Layer 2 of a small transformer language model trained on English Wikipedia (13 layers, counted from 0, width 64). Numbers have three digits each and are written without spaces.
A neuron's activation on a vector x is SiLU(gate . x) times (in . x), where the dot is the dot product.

Input weights of the MLP neurons that the questions are about. A number n stands for (n - 500) times 0.001.
n1 gate: 525425445542466481390448557640532616334231561589541376468589260725091517306335572319494591480487502362503414516598444613425504594603473896554684266592659113419564527415544481616311751596461404
n8 gate: 496614424449561484342571499388530515493538581544335623562535588585659537510285710548396301618537429393552371541424592493357324507415223640405494272364677435486483510693241473649524641453509466
n17 gate: 533586481493522617438522672687579266653524563412401838467580538487390273560420495580465455420507382394436417504512358683387370608369475592497471447557600441678529544715557528559446385505577510
n27 gate: 246542355571557506622584430582459654576520523644674569527461366516507672607365423662525317638458458396512551535500537473425452354596376378365404458378465247258452590471413445520394694372458445
n32 gate: 390550580714642711397299483490448514269505444663402623491596463404459599329503367480425546540510320621423342665556556431515603442660478482412358469546581745289751502350509674312631678405435423
n44 gate: 555646248482488668514466484498473523758381428480415489469606643631564532527506512655670490699845461235367474366435624388524442488729477379429479374502597373332692733581387573412434524551477635
n45 gate: 500493464531439564505520590612467497409428560579587494621391576526610584496563562499476649477365639455512376654570502619367821355553395427647409541481464498496530451666509486369377596565526495
n46 gate: 295604502564308546562630388642402287570552693463453458420339380433382384490720560428557360562579460582643550459451519403595405596569364440303337334695513389393304463441533394467640709422412379
n52 gate: 565429437612580407618487471491452452379454622445541568578485599399504864627364615410446498468651523591538755350363635426388479352501428477347435458688366614556637486348371632551611579428507560
n56 gate: 225428507559674595431439444444521438361456687658408532297567480427075598632444592807522530576593383611594687281432563444488615265593395425676406541517415436346456583546527525522673488704523585
n58 gate: 691254393502446336445368436366258329432720601519499449413552724519581675502331413677536503353532472392478571426739486577613427732498610671414665657632468546459497566607609533738431690314459415
n60 gate: 520223407737362472349616248608575429621695599540508553563374353589248367579256526528547675671438788442685812543454700495466684346725343446478461534477589440697535471352495710502516711455546474
n65 gate: 500374541671767682576499313404540420569470624541548564573513594404515507265261549346306425572560406557627395558486612743486410572464591704428332512691500651466359725606355692564427613450359306
n69 gate: 689540544841576597460439355455417491416557419496537602489515416455532420458690462702360380427527582627308637690303414517695658378639297470433569385692480749604521523343591394698298393334420473
n78 gate: 518516541474584643416507485427391483384674708476622496707650397524544612368320469644262520511400655566470408593426622547380587531610333553554546632502467503499397624283491733584777586592409560
n81 gate: 469624188648697298414484527282550156572536282412221513424597614479218454334449372632422496492364573520531575423494576498653476236541524737704541445488637651628387360474521375541400433315418343
n84 gate: 042381454789578628524676470154441362695579702616507464538461404739306667538747705616449535539548562499603410450434451345546284263584568562647434415302628649388489680407485451560455397659546480
n91 gate: 285537564609425504491450362226454548478767493746377489392578499404478633446549467641371286401667263577483505387527341387499514748615629526561476445649649519550510719301553539338560361805452693
n93 gate: 485543530602659508493298287395512382421560471477282430493620475468408523528482720496569247756471575676352538443440624451546414410463622441499691350466808406420527699585318313429319441422392709
n95 gate: 603491306600552520497382235790631527504669601458635306361272420445636604619472615455523305599436376412395606559679712587397526608635451366452515498448439217354582427701468481508377610617537313
n98 gate: 441519651626623730425446550468248641610623355619441528528617405598469622451498572573738702521640305357430557593398521362484608617445624477499548552390633319500640642523542497374524391618418593
n100 gate: 398316629704612648520535406290615549516590481612612400550403703617581352488601506542453508576345556516517453718558472697551576401394520473596246518436506373510705558744469167882636322347330541
n107 gate: 259636431650796444590681483183307279651658588469477561605334575545533404566333509535465578764463267516539690425628305575526575789725468546514634620458465517529504437420462171456537471466322469
n109 gate: 638480200777389446544361554630355465652642422251450392645680307610336419451282638445564445326394797291439503637460683444346569554467588372546542683531750528565381412493546420601590491485353547
n111 gate: 566533449470551605443596478577464677451516627572378371635522517484409402415412680646474690477629597427543584383514422439502440423438580440439604220792497417548489483486542421530447370522567605
n118 gate: 521678500503437565490579498659470583313572601766353397474378547301576613530562330454388632552649354443557566720634383475662613354497507528550429493474479522496612568493526558469326458469536590
n136 gate: 379483507528598527433639458482531336616261976469492511395472549490640404267503468388432595711569399681392609314687659517288641514663692582485701358405572435544556331542561376533461667491503563
n137 gate: 526470344603435502553502452479451475594579549325616361451507669571447421448379461596465351548677623350296377660476637614637563438689569480407709465690509569114499428459504642528404329507468355
n147 gate: 275519626578771474240705525342364380556296591460612537451468589452407555647600462585429531645529666595637549334574299492447509477594600800464788511478543636540831541365563575436371836630504397
n171 gate: 345509425612542399563318418358630522322427354524504286559494360558659359688440583444514650504337281413474464454420643627581524369708508491445692253516760710322502573335536552588573189526352441
n174 gate: 292507531595629619365541335519436592403499561339502544427636391435500542411489665554176279550897232550543492398532418414588629526562700495418364585787501647426869506510539501430631664303213531
n190 gate: 514614467508486438462401465664393314492461632547637579369662480570569688684283421427685251439456224480234521331398418597582510378545386552509601532585571500466695334568388555538524713555374389
n1 in: 538456495550530429467460449555471517484524304567540486518518361391457552643478259562447450708417396537650589487514504629408421599620522523527419502170509543596393285476344608563435549516451403
n8 in: 358478520517584594450380429387610483387441448523369563377462391504510581463339519407552475517700276370564466408497346498390504492477415520385438532307622452292511454558492397582378237554397425
n17 in: 486628460550558403414437477490669446498655782691452536340507676489443474421536344477433404502574413461495594357535359468396476628616545512536395402567502440541511482386609458544397411474442388
n27 in: 577424409641563464545618555701516467510349510493554387494289505547544494508572514499841530490485385533448636360560499564359513306544514607456435526617433520614478661409549392415626583372475413
n32 in: 508576401560338498517657551517516524401364482547338602475561346485524744381432397359561541590499527434448523565292551341561562456572289505605452534503464569758607424498550497584614456485398615
n44 in: 614517529435464553635365560592404555542590405386528299363602631463620489401541402423625435608350470496610407644412484476654433812546516548612272462505543458499445723409506322380464366621488377
n45 in: 591619483495457469380562604502522608486535456439483387440464525682429515583573538453459559596610299453398511561461593447580440521505610615451720609427516342586543530431579696690560625425604473
n46 in: 431429445471587377506473430694541470434742304352428424558578667659549413494423529495461379216375512534650527597480526613420627582444455522427352566371339524480418554553539576428479522477454503
n52 in: 422487597511621552419441523569638473365286484629571546501333311403582627511619341491429809540561489555578588501530623391447576564481453465493262458576453544611538392390492361531422474463556644
n56 in: 369566355495537532529675448621546620364633373605434494344410312796510301424618454548622723521471333530485436402467308430595467459534436456592526554495516529344388449433428442506496678425493525
n58 in: 332562580383537616478675540592348560466562354647544714363592506554469627760643524509454461784567577661395578456466402482522680616644402526521513451582468506396555472444530379362534503630683578
n60 in: 417708562407545477525399594585581528352554482368530613240565459432550572454480568499507656634502503499505644645422455536563553449397564492613330429390470557607330540638365543563386466456439489
n65 in: 489534450651591399511677367463614684329581629390543673568298700510448517591572629381487319497445579710537337445471480340601503442572373513388622576663495578446595393511441479618380436699404624
n69 in: 491397334510504258438278631440526553497391547506459695434498526386486496490497514557427625419541470532480581696378478507494328506400527480612430379428576577572493583534437719521331423415647428
n78 in: 442407649451571496526446607600405435509555522557482317530622433776368382322535745410372529529422563471627509591595627519625491657421561479589491489432555470509438415473446381587505335620595532
n81 in: 485654412516601309520633539615503400486415469594371649584444694594597624694415565467522385275530603559397309563443497454349781546610730614371461640496493709733531524486662505557498630493592474
n84 in: 509432414604492580547447428402401560637625404694687316557600486542483580468536416424549569250597344318434307584651573490513348626485644417509456583400553542543591520588560442527410468443562417
n91 in: 454600556490694521570320793505600460355550376457597466573383615542441404599333540367542538296505504464519539595488615495549294561510394573525553494202513517526661618535570618520462577394508328
n93 in: 543542454552570456452461478444591427581658445549413462556601432350575504422412454393634444520381565541339527447351563274399474526459586460512536586341491387437585665593483365468242422228582572
n95 in: 601524561439347600546267445545560551350676323536369542448622331463502317495424411564363535496663507453492505555544412499475376672476474396617606608493386554705514465587581448417589383544453632
n98 in: 547487533564395493363471626769372491541411333568364561688615574536559369525505614576561598441462527510563419225424384601582681540351566453507469481600653456595564626312413341464450438303379614
n100 in: 493461370599616453549463584515524551512425425686495697576483456456498440749446529393564485471528549308336513503520481485553686458621680384339243634575458679554626512351439606597559383518700552
n107 in: 423544427459413507572601509572481458397661641458581517507339420375427337626502481391506223533539381554705432576537514478635462477453449369477450435552574559454397522575422498628603424501409348
n109 in: 680715336537526434448454473615351465445474273469391496447582380705553459547349429468689355341483695467618228386526586614566457587489516649527512612555533494551643454479497411665580350437541658
n111 in: 427501677569502493537605550509605577362463491559380462428446433612643384464627374533572425510702462456584512528507610399339607321523502505452430468566574281507508497395526397543706566531415338
n118 in: 489377429425266614529432625549394511525425500512656427450565435419477544399482472476570535512516469470361347514525560470479449360518399507606429495640507539510466528541491617445514274256659612
n136 in: 530521583512560408320479538535470422549455573561232578441554321415546604310595374472586565564724558676522570574601721460507472499502694532418456389579600511707558432287501424559348667707497558
n137 in: 375385620556509484521504614409411507472581565408539486276415543513521491460518479727496654770434406607603488594402464387409552615441589520621479430443324604387606486524436605555518626628398379
n147 in: 214597582448499548148732447438420504454406485583424512462530607435402506491525491504609470604537491455491518285344350506679536331578464549504482731389434511573575616344634512368372496531579448
n171 in: 711587551414408399497353490419425528578460446469739687562511603486610511430508446438285500741642551555654522468727379537715469525404561474702508595586443573691655427543452551533431444588424670
n174 in: 469576514542627519367628551417599484596446741356464405690684399447741441485398574500488571543432621409284572264405381506498538630451459373387533349462472453599544419617488580426425426443364395
n190 in: 549655511406405430670387517513427364347638437694773568440530387488532462608386489463465525574411429594591300520358577562452579661461437576498666452500408653541628443417317497599660576398536338

Each question shows a token from some text and the vector x that enters the MLP there. A number n stands for (n - 500) times 0.0084.

"was ": 639619506512492474252331401549520621440660586690644425415478678449667487616669438449537561343550517492501299472442480274538517543501471468399557450421500654444464533233566522434503444410339500
The neuron with the highest activation: n91

"and ": 386601567304480507400379385595612542414752380415413513551564465535512411617475365556460505452479395501497518400456533387618517476396295264458525511488265509519376478535326674366463437539568522
Which three neurons fire most, strongest first? n56, n95, n81

", ": 430655573350456433457635403514582494327391663436549540679494631495480426537422344439679412592446422670617401431368458543512481381490310361286659596492339501435418455512562427481624399357424462
Which two neurons fire most, strongest first? n107, n190

"Liber": 698524600445379320553526688511763409595522381465648440474593425509521432352558432560529437284408510534444418543626409336325493380391425450516461463382430533521372368601487544510553316433386599
Which two neurons fire most, strongest first? n58, n147

"ran": 542506544446497297598252709470471496530592312618574420540487500549467710378529400383390447548493451515411486517629332439590365480395496689481542566379609372319423363635446514468511486514551615
The most active neuron and its activation: n1, at about 0.71

"am": 336575688270581330675501634495416600514271540485545430708498397431572415549361408354486632597433440486552427497448507394603488389479651496482532389547614499564338491466369487533356466583448533
The most active neuron and its activation: n171, at about 1

"pri": 558530458465376425677574567652670509670589392399563334554544548471642280477711377551567559411626497406381334450518482491496356695470386267510458483402518626605355464446494470357463435505345581
The neuron with the highest activation: n44

"won ": 534555594415540386469489410593362642449572400587564451681581512489673540501409564520328594574712563433578246393535339423568338587294405465432377550380569467683353539444558449397624517544427648
Which two neurons fire most, strongest first? n98, n78

"partic": 476780550612476408550556606496637470557530502507496595558489509525460440586582439350523463573553423440325505439688354477645548310360663380491449549405635392613401443616563321478710363322476549
The most active neuron and its activation: n100, at about 1.4

"di": 623622544260544402702452663587426572582348568362668510499378633697520440486561345429377490455443416489474417570491431449506622752584425396678479501478434635568456493401451616431464518553365452
The most active neuron and its activation: n8, at about 0.35

"I": 491365802424470473503582451522621730567341420450666640312431494511442424411633442470385484415423506506464552438631538520452663463475501411539442500490476632462345452455553687452507369485647513
Which three neurons fire most, strongest first? n109, n93, n190

"y ": 473666676172438465620503502561497657433461305447562416514486519575458451564406341397594597613575462454638504549661476521515537548347572428494451374617341396753567522412515499510592610472447470
The neuron with the highest activation: n111

"o": 206575696353568456616548714502396556449456521593455695528487457588513480470675496493466602511446418452533598536454649453474406555528504483602285415332532600493278488383564553457654406510604557
The neuron with the highest activation: n56

"s": 627493756418684453530319635626501493499295454465434667505386569540583576441656475702520496450504536517502501489473481415465463517376482625426402400601567607452394550507202489582446509418400432
Which three neurons fire most, strongest first? n69, n52, n84

"- ": 583443605316430466388615526588547604472575563499574597424510429472613381511462485366449540449507576428470637550229542524665704594418518409510471634363352481646422429589795515506518522687476484
The most active neuron and its activation: n60, at about 0.73

"on": 286641731322438495619512654449715493334444412556488573634479346342555458514633505635449520441455447424606440564592686485574569486569517554506366446573561546433309460498433608426507373408562573
The most active neuron and its activation: n118, at about 0.59

"in ": 671593498398262544500444424525532519391618465569385439688563422295746587587521367724464453540499514568528399500394363364594465472483542297358326471550351495451499496519595545539483613314351501
Which two neurons fire most, strongest first? n174, n32

"ore": 375669491299543544523436666435560504552430499509522521608579305389445489258589463419420559561314342522569385473439578471591549540446513458540324508424642696538260451469560685474609484412446366
The neuron with the highest activation: n32

") ": 427556568176602404424616497462634446422463505570344503575554587407774469487430496305648545361726441675559540442463480416426352435452438500368404470471430531489520526568619430562622265506411499
The neuron with the highest activation: n8

"Philipp": 647496477510337291635520561528625452440514658621524585535600435566539419412407547323429528416406385612437436451589493378353721404373453319509495603429472510607286395432477463446558246424599557
The most active neuron and its activation: n137, at about 0.35

"n": 648514735404755316484637636562609573499340471483497488594443605617460400676726433705564462330438603375569411672529505399591512472466480586401486437611543541436480489433432629498369548407518518
The most active neuron and its activation: n95, at about 0.42

"ement": 593697542268557464541625574418460358408458482467486568524465531338552399393415378532375484316560367515470189384565426424519627573296453615584410593473472638503469382513446571531589378480315443
The neuron with the highest activation: n81

"con": 497576617297423525608319597515483664662501507369734400547516529466526366589593423446471394393614392643489405550441579436557306544493450242579462390408505584337425556586454465473463516304462576
The neuron with the highest activation: n44

"lin": 507607549324448220571332622447498472517534627610572454613604524600669559484774480464484533692388409418425396519633492561468468589441549601487470409370611521444271445505347610394567385588447476
The neuron with the highest activation: n171

"ate": 374631666502596505558400607456494401453437558479564564505405380494409444398517323619246578449397399498507367492357470495564500462277432620632412448437633586555318501444565641544661320487412432
The neuron with the highest activation: n78

"th": 517598634269427395582580629603657532573298553470535510594467632619400462478474421584618606416417528325620504511408577376573533350518375598473392504748516577401341462536389422634310540415472358
The neuron with the highest activation: n95

"Mc": 601415622289164311478428491489714554322349519493614508505588580504480512539554395502412588571444446516622458519455594590363474332280442654528480575528461413422414490494432533549372569392660546
The most active neuron and its activation: n1, at about 0.44

"D ": 432483630280531401507530420598357602452367391593565543475409365543612468543511323339447477464633406645369484435638488525323452498300540379416527565644328506724471413402454420480476534620556446
Which three neurons fire most, strongest first? n136, n52, n190

"sec": 468612552405297425659531684508532534621505340367541524537513592458514523481723531470490285378462477479423394470590376393558275468464509485503624572355560540282422480685524235407430336343469616
Which three neurons fire most, strongest first? n93, n136, n52

"common ": 675699601434604343595569536660448580499515445418526563424562641486539470631537689355502566489608457629429354540566430506512436564333445450508362438609369265587649422585578514385717629411408406
Which three neurons fire most, strongest first? n190, n174, n46

"Cam": 486517667307369320569624587540664616474442658446653428573641484505524374454525430379473416390350510466509546572463686439346447418351397317551457521381542547548345441427389477598378287542517533
The most active neuron and its activation: n58, at about 0.31

"Catholic ": 673588549458501288554597466601470465468597392524626440418586528523524452522475521306420429340460438703597485634618511345417608445286312449550424554585365396623529350454496596488437575300342437
Which three neurons fire most, strongest first? n190, n46, n147

"N": 488405830481416427573623496593553616561348405407630618399405591521389446468592377531263468503335562476501498569452447453464473371342443506475443439627450672439395570398434520498352412477523537
The neuron with the highest activation: n69

"ed ": 316742623292395383600528445453478551399547371593474626496486548411480501540425609363395443532566474424649426468504282533627468490329546560398549470608470326651508492385503287408684576366398549
The neuron with the highest activation: n107

"lin ": 600522565140456330481433530592611494424454465678584466500594477558627575527592530389502452399392471519621451519741482595377642603393456501453378469476329445622394434426574609400392612597468573
The neuron with the highest activation: n1

"akh": 540389687312317382656475635582649596648432419546682402505505385450483395325300440587406597411394367513522451385579544413502756509474516450423392421484531581494398461525495548473488438531510650
The most active neuron and its activation: n147, at about 0.3

"O": 451369798292327447512572460473704635637368364446672492402449373415415413452609326447395506433516483469538525433571526640424464407422435413432475457537511688503416501392379582493430467463584501
Which three neurons fire most, strongest first? n81, n109, n93

"ited ": 358732528345516482616494425493386520361547304605487667430515521433599523571676621479398464386627555348604472500520220438494509574299567578548522478451468398646492501464473269485751526414437489
The neuron with the highest activation: n98

".": 541387584407461503522466479713636222502524528482412644467309553409505553513547271453438625474490407531522591565497471557656396531492538619629403516367476641601386598428598621410462414321610383
The neuron with the highest activation: n17

"tice ": 634683676290602456531716505607426436545638360488548494411443592588526502427569494452446335502402356383562458616630407559435580488357563439410431478425284393723465488456644416379572510444442520
The neuron with the highest activation: n69